Layer 5 of a small transformer language model trained on English Wikipedia (11 layers, counted from 0, width 128). Numbers have three digits each and are written without spaces.
A neuron's activation on a vector x is GELU(weights . x + bias), where the dot is the dot product.

Input weights of the MLP neurons that the questions are about. A number n stands for (n - 500) times 0.00073.
n3 (bias -0.031): 244561150361822386379814355407657521743611513686690385534271192513571329626355508611439612489455454409631405570669385422508832429432334426203538365454342368614496436612554533599800716372586420382397267420533352543664819515393424706378578486439582650479419465673500521311474234563193474597340521625511528329425435375558299496620410529286709548673554465296396565628712693534371663500650
n8 (bias -0.031): 391389583586385500454654559583616353573094275601661610100387389336656557525382591469391413703254817540357448658507347609415550324539462369369537596459587583648578325290704504516541586441483622376489390578558547602488515599394508620461481592608212307669643639763480627489398284385571630432412691532468518559457404408607824411310388507544403439739468484525428488465636423514614469472441
n13 (bias -0.035): 382512562827549522314567586373407378370454496410250752278663384423474222301519372784379500417363483802544537484517647627452548408482548556656484433432342378493234505536563546500590517576438393550386676678726594484598473541599438738770560413496516254441348602084550477307431536363624735518548578558308470569577470492628504322259408860523464478692471419487733472782500497517603512708434
n31 (bias -0.028): 576454292491445525564686396348557239338330585596481320466357381531475382812514458618419239657571492384680555454339430657391266508538674244435441295484556436483387474424754584689651803333772496313369704574632507493516504505534343776321645562547595517325488566665543666489593324311496633678620526469401511654487353405386642431564361504468466539551677534476654390198445467475580357521423
n60 (bias -0.032): 421586284575360479580449500271361624547635504489471610438368408633144448480742565711361216546558374629632566361564508378545564565541480548305449624476548438618608521507438322593430599496426695488346296468613581303485582558386342666676578398614638750661462561585512641376348534276645403791334562585541479557318409303473706466412753733535564538336454391520399679523447409476646337490353
n63 (bias -0.008): 515308283492484327483493393522414639513517406306517518409709400359277568519391549639658485521489730649529526543288562477460393799588473618419642230492521399484370569560533514530622651405265442589640524534512534270395755493374526565564621465675593703633580661431253567322449450319303528659299587669548716592488411538504407428468778419517539416482614549508537504544296540528616442434390
n73 (bias -0.025): 509412450428504583316875421566488417540243459504531548326238210471407590691395478443398271710413760627402592439618529415466561478581421350511504262341302488754593597436563604496620620596234661332452701695417437543648554492591433553685411377323347455476553533445500763242475666513574524419531425546700511430647478450413273695516424664447500462793646464328307754307500584601739619448438
n96 (bias -0.035): 672500593872462524480631732452634230438467500559450466243600458605717472273412342652383685457611241293578800444355377382424352688338448624794475330339487470549409313539545348571519678763339765509517512479832672508522447588733509591698582547477522370559603477441540533572535595344396509227411638527174420500530392289819474535296518846626318497280451322257478384465456496506459609596305
n98 (bias -0.032): 566470504478201548386428620625611504487289451558540409648564699417427575436589473601399357531485422465478508533362330449569508443561452496486719297466449493471411542485708323423626571698146375736449666479576745435564535585420385493703348718613585360576431530538354612569643567489489555570428666519300386472561435482268370541661357692454656418250339218472389592553737487572620237572450
n101 (bias -0.034): 358404650486492296496432480378342752545456566578571545653465591329563520364443451707287673452357565584539484669457539472553459328560065680551455472486466504530235500382472416492493508471652520628356606496521908643574635503281286504650381504685569384282420583474444598333590569552281462479550806686397475434330404478717357573580548406485469337320563460594468366578536500470643434791618
n115 (bias -0.039): 658551524635300397295419594548472508671369607515477512239588618432375420517569201357361517585711488224536422559398476641431428470533543529560469418389457500590224311316545515541603734564612528459364481447868699411404691497512455433350685281762461434111558429132304641609468457300462688570449707622755610640698484670573579369477406515586551447500508529596541374520434531486504628562648
n136 (bias -0.025): 562526523786722497517539644391636400493375537639539367423341441559532469677524430519515351530341446634493967533506440481483598313403568594562748428459202525631721588493530437511454484287552485489565486482675618686686580547453296471451463528510551508665514308450265524368470683307596380626242674730522381584430460405583507636204687510372390266567579459356549412426546516542479552480606
n143 (bias -0.019): 482487552647608516388470428497476674424226659607343404426578342476577293702429475441388554464465659675490420497494534528602468295435453332719441368526348428494593534647633535576512429302537637458424503620649555343524455502371600639534497529650533799615370488251549687450228648434646620302602422593506472539451584397331503433338594712494487460438562364475476577415542506642465718602461
n183 (bias -0.022): 591500552581301281390532574371619447403507613573433433504635353340240588399507312589402300539582599549377541449376463599637562739536512615329702634457316676591369176650440469269506580445670515538387514354660732507581774383663515413577615147547640320556397379217455405450412518545448532608418430478594587417569498441574525681397541554425565537562652512370425486357567525593596741433441
n193 (bias -0.021): 323423431326478384484549491236581323609500324386640536611473360473537500554444635426544378458431599482473625490546719461373771485429095518322565615441388595585374611283437618490527397391356576661513446620667558474442609609520382335703698533474420541507591546489340529395558487573390513511511376479455472551678389548569389655447755494291675489640469533493291406674477558531458442423581
n211 (bias -0.023): 455581562492601272615479506460387597580319753572421417527411545450338455565399526497742337517307541581493317465399403459526511273390562335443770496435486884596371448556511362551658657325364308452396648687511442455464463510392562461409690358414454563548601513556507607526593408197661567594592565529539556544537407449384635489476463533293543533450212586425416563565711491662409475500717
n221 (bias -0.021): 677272386563504421209440536508531455631308542519504425377515381360559691496677517453485553513500520604681778692451258371429335588556429524511296761457534339346647530177508493777548439424659743380677650673691553590605555575331591542423469675620687777242468448513484475493690446508452739585562463516349397478364505629386465588236584576580512337356666327622548378477423480459599609496474
n283 (bias -0.024): 479324309337474544452661641448441592450593881565588407539277466508392801445478234417476323539622417525338541587442356512500627560367384400504492541453542666445621388379651455765652587511638476643241774599398534458776792567349325492672571457528327347350339472626398801442624346443352520570777569305440412583230354564633555520368418430485551500504691490387512441376454667461477492329455
n285 (bias -0.021): 670482348513698487483640276449288458516449435315343525504384230285516695566517464548464469592456337492439642558469408500563504504434578374241406593439391408544548430525810497559477420435484239530542521438434406461617562539461367789472493363654450552683533656447526568543569403496601532444554465715588727469534481648209424403171832588568381559581622552508455611650470594618623708351472
n286 (bias -0.040): 366496466442351554329536441337537592537484852556600371668558241409208688531451395685504390625323478573661368574493546582454535679564313570267528445474532677525504467317509262318456595250536496590343535630344521600383578564331669455583500696353512578468263741635415539390766418398433720532647380356345778559578334543803792698456491674554545458517411331374169365596459614629437571443405
n300 (bias -0.035): 282472467481513481452749585476324367579409726368434712456338556629513279719489562415287432487278500346657550640338349613422491426270313551231616595551343559601485523742450664777600813432496288492327603700431556633776549495335496404728536387402488544317254655359517726327520444418203647642470376471574485569535408650545508388610371432508556447805558558479517532581423510560675581563569
n334 (bias -0.019): 581496543509551421351653369747481306528544400348366752504612385376617390570365619608388389462252682468677567477292418343645232417465662761257441468481237282507456539447627431437503577624437504309508518397550487582484489503429413604427313746450336470511648476692342576688729465551715447623413359595442432441623505478417465477526607720446692425484472373488123645644606527653478694511710
n345 (bias -0.030): 594260336731550550379771521604557424456508603330444636405401395645607548487402388482586526409614220304348830578465467620474583491489593617608417614285440640407653175557559345352482530663612437589428477606602518508799679506729416689783590642521366200400582496612327600568587353479543622310336627437373519308412420422701598287214530531739631371442487434279525333496534252608590786470422
n353 (bias -0.034): 594441381973552134350600573435385562677460577624570567618513431617099591693425403489577112475601271420380783402408474653453317407258509527452583478485655638567430641597806415465454446411280391353454435504509481188556524647433421255352713477597602600454352496311443697409474351434422483500652384412489853745415428652316620594567460649359474500557368503205509377435493670735451595563398
n354 (bias -0.030): 492473246357828526224439313336218202620737610356439542405520458464692579744478429403409533600484339263390622606422460685713424360496466616515455561517588473493537211535577522504525670426714404476508560413636405637615686474519375303251921445589406300408557542642286788525671308528326519569301633484608413418507426474584504386435622504363461577480560472421366465635615483525545599655410
n379 (bias -0.029): 682477732492601415282420586423418490506345461611576439500526238371582642553412598632395535680560607619388784556531517366219447504596489483497544655410279666566519251519564590463716490519386440663413416450557613446374624471561490484551520443614360493589407515515615402482424471412468500457412532601412685572545491613333647493400320663571546479430517350542486585550530435665516417512340
n380 (bias -0.016): 609584454365504235380644387485419489610535604539400533288552480549435629373623483559541409391565496527689554622440489667503302548385247735556525584464576558487532496555592258531378449370464677323776602607724397464541672495602797463248714476539662615554526557252420528561646530390350544697344604580683651631586480457311374574525834552591489419361386449237286610260370545503430481537422
n390 (bias -0.026): 584420367446614496581533425457428388452504546507585623504369508188517532606500510695316484462371625544523425496244574600313516409650554727446721520438343608783555543534413224669759834576446582397481700353442725548469572477448484485653580599337325475522333493457209611620434408355691398623640544543574489529368384686316611554530726568342477467636543306524571572399385523448326454366610
n397 (bias -0.022): 556432626369774251479604513438637649613536538663582507584612647643642520664472671510262439409363609400715555618342407544218553351283475399616533480460493676497416231356686504646466871275483461472388329415446533377337348588451531546410374595537439394597532648543583572468419397669445636602368826681375355646543479324480527423485385407363301476403645451468464496442471540745445693570430
n402 (bias -0.035): 550473553281557412504619534435334481461635369749565643278260445480491588470416356514321559575528417331790332540401444608394564595569500744279611578380651581428587536480529301672564797598504403632438319393594737311568500543430618611275409659610575693353512757585459664672348184480737571715641581589444452735486447519431567520461590414608413404379573468676463291067473562517440440562413
n424 (bias -0.017): 649317664579332441326545705417504282538420539761332639449529674464461508500637497590368621584460463526887643783488637452225424462500535526510425577502427566472666411637665439431497635574318435367288466531730485690637493435670598596532426519460422555472440647230522540454478288420548616445236369642447372483500519425435521422451412607670479464496438391568606511320616347447581410500595
n445 (bias -0.028): 695586340663295540600643375284552508706561640680475352166198695334566560612480346755565297546420445703752375448321293323620621552615613468684671344506466326364562421560531603353895751636486407311415661550500436407715545550322616374645293589764513500280433359397554463352268401375429449490715597665620432512474468612216604222440531565390244422408393441601545720346435391426615640500508

Each question shows a token from some text and the vector x that enters the MLP there. A number n stands for (n - 500) times 0.011.

"E": 452619434353540595544398605539530570422412513488522393551387436587547623439637613466640512314631339390401546495785456456616635467450506444494296578593530524547631483487509728507460519606570522529405516489413386544378540180558335509528516420474427443492390344555440508604522550639391431387403587515404230519615655503681560484453482477530553498576451789509607506501631523371367391495509
Which neuron fires most, and how strongly? n283, at about 1.4

"e": 681489334476533651574392444347664570441565480476445354589575432510630394559572473605733573333546528652522484401523505462637464505617480527505329425592455349528546493568493558359479449700710489423410403513383194551633505277656528589481538530530525511441406454504472390490484479590526374338541498339402540506543741424488466485586621356599450704495610764440544447510423599334484530379448
Which neuron lights up most? n445

"b": 620564253527613585631414520516518614252533535425542452583479488604513645373436609378808632310607438678413572380529519448609586540502457408487450548495627487674537535478242614586596522531420404546455532403297291438407498273376441471517555493458438497490413464729444564487547524393530540458592558328400497535480533584582524496410537388678616700441435754619567390582464550405392429290582
The three highest activations, in order: n283, n211, n63

"2": 442398631419487514450549565458548543465388368466569570519538494392460574568512677369457489440655554527352579407563545495582516625545584403443385650688550422689554591355397558479313517673510572417398573453357315396509380305581359475768485442419336458578420508639516569467431557573644365329407389450346491529634670329630682645546493385550578656543497764567533364493497552284542463451487
Which two neurons fire most, strongest first? n73, n8

",": 534626630493552533621516482463484460439516523451455387503555425614568521454647546467438525435505528558490527481662530314476414438597607350340465574590607525641475588652506520468430438524411616507454422388612354631567386334604413506448535487521302482707408371564580419446440549496482516477427532576477484540635766463534487475653498400493470637431569717651473315357258569117521360568645
Which neuron lights up most? n424

"ip": 640409602561458731532349585553471539430488357441493492713634586584565379436605429702568583373575486408422565374593387500568584687740713473418558456436595417662394481524340543528486509673477446650488588519543268411493429319576343460334445436656355378426384541407539367562439391504560359348389575429356545631619546531461414634599499324665542541430485618740573470519509518395491339384523
The three highest activations, in order: n98, n115, n379

"18": 449526421326543572406474512576492557479480508398490628549488628514654380360591742566510334522455485522386527423644504490561568502515501420267452711657689374726551665373382518535377539565590458501436586478412300545545543353560532489383606515546450490487469400649645453465441474617584398326274642401480319470520640376458618524497345394547512598579277757569572430501500580253498453455661
Which neuron lights up most? n8

"\n": 425558522445412588538474601535481621512433507542482420525460471564567496451535392515556438395529566621407610546665481537680343498416556393409532529483487437756511589389488612459535532492453509506494412486403261470537259212722423484501487470537497531535431311378390584497446478575591544570463448434400404552648850504573447534530522327530443616430496859636504481517440593318551422540521
Which neuron fires most, and how strongly? n73, at about 0.28

" w": 431543423603424518564513426437397590463573333527519397650519497536545575377633545422531500429677442553311530415453473388708407492417538348487477606619785552633534502626521434406306572596458439444476566512508332420448416278580341521516382559647529508531465461513511595591327456508574554524397622410277395532611637489498492585617660288470492825309620617566599400411484717530463344436513
Which neuron lights up most? n60

"as": 619393726617421640515530464506510598433542446481504476660517387549563373413687497461666585429519492486332451431562570479426443560689824565411432402665530582598498506611441686565525555478630415380465375442584286381480358212657470402318424627426462491517367461494717413498405468528477479452438506510389490459668520441517583682629346325713511552376479631486488457336541651427465456618444
Which neuron lights up most? n31

"ad": 450614703484533745489475569484602430546571429560524525557518472396601320300573453408454557333585692633397487461560496521570490522686540540515494468582473527647430513652230464578477430517437360513494538530315279532507368207449523348553511447424484459660316397522576510548325498592466388566421549501421568480611620491464571596437439277730572341611541663781449466434548545490496530428552
Which neuron lights up most? n183

" the": 425596525411452518548279420601342432451404556533435501475424589506566431533692565430321413372489540532411549532458587544672474515588372564486396634695570498586548712652380558636487400519626473499475423543478415518624380297492378486437539575531398509595323571410537586760513490542458518452553493509404535465625672607411470601693535328600475481463496699484597341430452510125463384508571
Which neuron fires most, and how strongly? n300, at about 1.2

".": 605480591503386630535496510521631422493399462383594353653597516507520362492600683493626501352544543459521474548658515556426542480460637341516487444681504483436536533458402559449501642544449435630479468464448288454406320271567418353411576506513467509526407610460681409525404387553433481487360570637397334554729632353496430643585482216550545481479536639632681518556443754270563358609559
Which neuron lights up most? n397

" M": 488806473496365537488441472564468602561444486528509357527598569655698549399583521470392477395683521509374453303630472484552539525533601475624473502478599466580465552570464564448332473551510577515495444362472326567406549115516385501510588521613399379603398392568581458594513451584485480556402626563516364585569661481505428736691377341572564594385484663477476455288574629295403342501507
Which neuron fires most, and how strongly? n98, at about 0.12

"In": 587532490443604519633437598501367537388498508495547521452454545447576583491568526330605486288557400464363539412633481520651363467531541543505323630607644689636604578614559710465586455395528455426538451476525390638503494284621422486410456357496379576622293352616524541460464418680423355496355575449470277534565663633617420552323449383584445427543590645584570312516595524260556553486583
The three highest activations, in order: n354, n136, n283

" R": 548733619565450439583459482495659446471478443542467375524666451537556452340556572475571526402620554623509611466660391517615562503560637483691350469521510446587527594419467577494415575545432542324462383523487338634437354139519503509420557398482501334640419393509628437582429493659597526497389477467422369481624658444458482625607402402405567776348414656510412409389626650357334515478496
Which neuron lights up most? n96

" N": 475749557549401525591475562501541585590406517506522416418556516471565590374539446345421557427604528561353517479625549578545491477489602556721368596475639455552451598547499601431397490592522578390566483578558340392441348121557431492370599432603493394445497388407534409632437406644605531371378567410552410540671706509409416543670587325546476651368424681544490456311609578270429540411520
Which neuron fires most, and how strongly? n115, at about 1.6

"any": 539416525577468562533346511449468635515524457523517540536477473455538417575637464477668616424455529534322425434563516530448454519697677582520292541559590361485626521514432641511504641646680421629418471538596336381614582201569442367328609442483488430407386413454574527560380512620643399340356610491545465429606706577474452518682526316759558515453340610607442565286454562264441553406473
Which neuron lights up most? n115

"av": 485502542467720395596331489519522670475540375522491374691488422492389465593523442462576670411695407548452448409680506478645519563583570405578499456656708501592435657542338551511502579546445444526404615522505341378463423239484577418300438416533469423534356481553604475578423563604485388381507452568435549558604649419358570638663501156603439490358397719672436400421553697424349631521438
Which two neurons fire most, strongest first? n211, n402

"p": 526476519334478558628447480513532519371444409429492501621542659535518428390494587505571474333563536452382504405550502626672558478463412541421419458393595541699372631524170513645521514547635495552453561389327200447482535286595413538564605388525399531521334505705521440641558428538696514554528517507373397563682597562430587384627465430596518713525588625685455442587479554417237501292557
Which neuron lights up most? n390

"on": 427647461401635517605299526471495662422634475523487402527512435465635506418595435394595653341500400628387483374425637611665442391621498420429490660592563622586673634521499599507373431485646465598523416605483244421511412320696593612471470536537539615532435490340515413510310533532679423379559497360303466477590646409531451556430660220611389651385557557518584297347474514418496437555616
Which neuron fires most, and how strongly? n143, at about 1.2

" m": 433561352553400496532503389594365493397507395373543421525525640603591495502587506617430478355694585547358481375514403448631380478532682413408526471548536570638520571620482676438353526468550482548494475440520424493364424223515433531466594451593481392735479458482509443565549507573495421505409621456477403563555669570587514574753568295556579710306479748550711546253392634390516271318503
The three highest activations, in order: n31, n63, n60

"ts": 645298492496404670549446459541465491470498356429615466404359462416558545260559545519596596390652485604488562479578430502450309619757595479419418459553553502575524645599296590515420423524707510432471538395326356482441444268507470508594502704363316466558440512654493402424514505802690455609626555424367478543647613635590601514470490427599611557398487621565520429372330594287609428478515
Which neuron lights up most? n221

"fore": 699449484522686618672462590394370502420375487400439440506482573470600698483599670438635495351663468634326619405477549513610477551532554353515499707614646516532661530571463737464535512433541495375543385578444374695502492420558529401442605449454421409547307340413510511427435611595470493564441547460368317371573585542459528633418530409625546497393634547559389378489448508129519548463445
Which two neurons fire most, strongest first? n221, n354

" Ar": 544571592366488557523540650653623435500331474474316382455556464611512615402659517390417469448619564477442487391596650669652528563597433422489531512374636454641464697559466594641418464430523529342681483580581250464557364160566351429457583579564478505678338401553672401488513467572420384415421504507448429563615581537413429596434389454535639599464430634632457418419599466367429312563553
Which neuron fires most, and how strongly? n380, at about 0.51

"est": 480598524502469697601425456600327491450542453333454575550465469465514480563625506459555474375558548448369526654484566709544294606627746354458365525556577573587427560609333662461499516593590363549397401403542289442442489234588369546482371473616360411477335574464492532560327351521588507532476582477498493444593616696517514619623604373706539465495663560696386251412449643386478418558580
The three highest activations, in order: n115, n402, n285

"et": 392542531517588544696473606389613586351574431510477455595632580499407260506589401463494591381636347514485377507415544664625459491702481281532373464567668487590244616494488394580492565568534428622566454377652440477576443191574511444435405490449469429462361592550535429511317529622499446519433642404433376471636639526558395597657483334633453599401461742754461457400517625460446515472523
The three highest activations, in order: n402, n101, n115

"ory": 622399433509370846486405466554352506516607444449431526543421425521619462460649512579679477411609463439455645454602532529550607601633621265577469560551615492661502576525505601347466435689568423535489569667399086550515374247647395478472480414618465452404359533507497465382381454645603393428355536512443498527599654515571513583470522356589490419645512526526513480464387505308465552485525
Which neuron lights up most? n345

" Is": 603590682432398605490455572618376377422346550527553412412579366454541521449585454485399557453501584567418476388406620684504405575737570462475387385483563494501578712535423591553482506534610522459592468405572346463564484193504419335381524584460545425449403297594474500697521502512443411518322542566506354546657642665460382615522598281646668509442651658625450296481611536284478490535566
Which two neurons fire most, strongest first? n115, n221

" and": 556585497433509493683524436464449495423457432465433531426611555512568530588558528565579527358492432554484613508649498597506427602560577453382490453735578554584463549534648480313425399550487615407562475411515288475519465216601425456360641452451453471590408390458584354564517594444506658531440448445437499522563689551462572525642484423624519574423701737523407472446306621088472468520485
Which neuron lights up most? n380

"ri": 437580674352566706639306501511560496404282578624462453546618644686472437416463531545578706417446510455559429487607399425654632660574424447465446561609641386559455700509316584385372558427553301530364486537252360466580430275455516633454452453570419438640357502517587371552478513714495488493344458501360483519706571406556558689775437256502535452464423576487530458481476555542383531411630
Which neuron lights up most? n286

"ound": 667492447548608600627483538605573476325515408286406590437428512413409616469611628411621528294429436505561734333474586600608510625498482472573370641631640452571539504501291551594487429624546421567640471556368349469417184352561452532550441539469396398466398411560413475473530519551673449521330564388474542542509625635548454740419501411628598639582477597665517297409330419288539522469572
Which two neurons fire most, strongest first? n345, n221

"S": 504561638446449503470594458539594571489510425416675470525467428585548327497715576470613490341630409406376519472786398506586420653563575483645355300532585453559463510483407631577510462641718558509549522542629305438396490272642439460434516481473485508461413383587550457657492515579443398456445520497353189469614600408581503506570359436615458503386375662527596353390569652313433527688524
Which neuron fires most, and how strongly? n96, at about 1.5

" be": 532484508608455512520567474439570514498539387583465323553535393584520518552579592408779435382642635695571516474562585461622441463341538564475553505640801574642466569703532544486402471390556381388505577680352248420348384268570380453467523573605476539641354358486554375421423551486587504530403409395454560673612593647415472525384577285503433571403458590676537535296468589376498407349518
Which neuron fires most, and how strongly? n353, at about 1.6

" per": 495552404566417686539562494588584436367512519376481364468515584477493480466617635510498530302514650488567601363321456585684390523661483462380406617520549283618517666460375558520521384392581274442545523298456490494352509317457452318453399649561477411550463395507509387501537502709612440420440579433439423736584760655545633561456480475545508591522601629594639613504473579273436395384600
Which neuron lights up most? n334

"erson": 559446414436573510545521571510577467384532505444467443427362499329407494426616649475700484400534470584507633225519391535601685500606454468571511499557453577527613640552476651559498629530490388623626443587454204401640378296586500408552583552576285438655405381528460550388429517661715394329310401577472512612614655660471464537624378441384482538430504724571471549385330536535394345450580
Which neuron lights up most? n73

" g": 525553325523444594743510578477467362271465591434572457402516655415512464407524536363410616406639557390503541433366488529702434574547678579584430617572649497615517822399249607612565491549481469470429619594434423453449330374490506377482476546549443458490446360550419498579404592581671472657450511274370427515611536555481495628560561298556502703384585453667746388329346630407412510348532
Which neuron lights up most? n390

"ouse": 442521323559515548564461428473685510502492378476495473474540483488544397405666552609820401414442594650538465456523459607531550514466628430424600586474773460555607596475447634546488462667626351640543352515329202571469277387644477446607503543654469430581453489541582313486297479604665435545361435599437534456574587518487504575571490477610552546374497551616366398316371644186482364560433
Which neuron lights up most? n60

" ret": 603606466467586649727398589408286439242432590432488477486429439549592380435530559482617482440531500643429493408386493424777440553427586455476434564553666611755528555719431543466435429588600441356409547510361478525503341373351515448521428448420584546619342350426291560486469571603544556638363614395349423549707574458416740604636516494551422561529537568648452388411449710406471433472473
Which neuron fires most, and how strongly? n60, at about 0.58

"ra": 479509479402570729670397485463547541343414540494414443472567431556500431494526494611688668435418564474543391574462414476690619626557476457371423557616473392559536659497356654314391463515571362531323559438311400394489471224428415594424497484382428542574373530664564288635489716640453620583414466418404508366772628462543553508613564577623536584366477688544443449514465584480411602284600
The three highest activations, in order: n286, n334, n3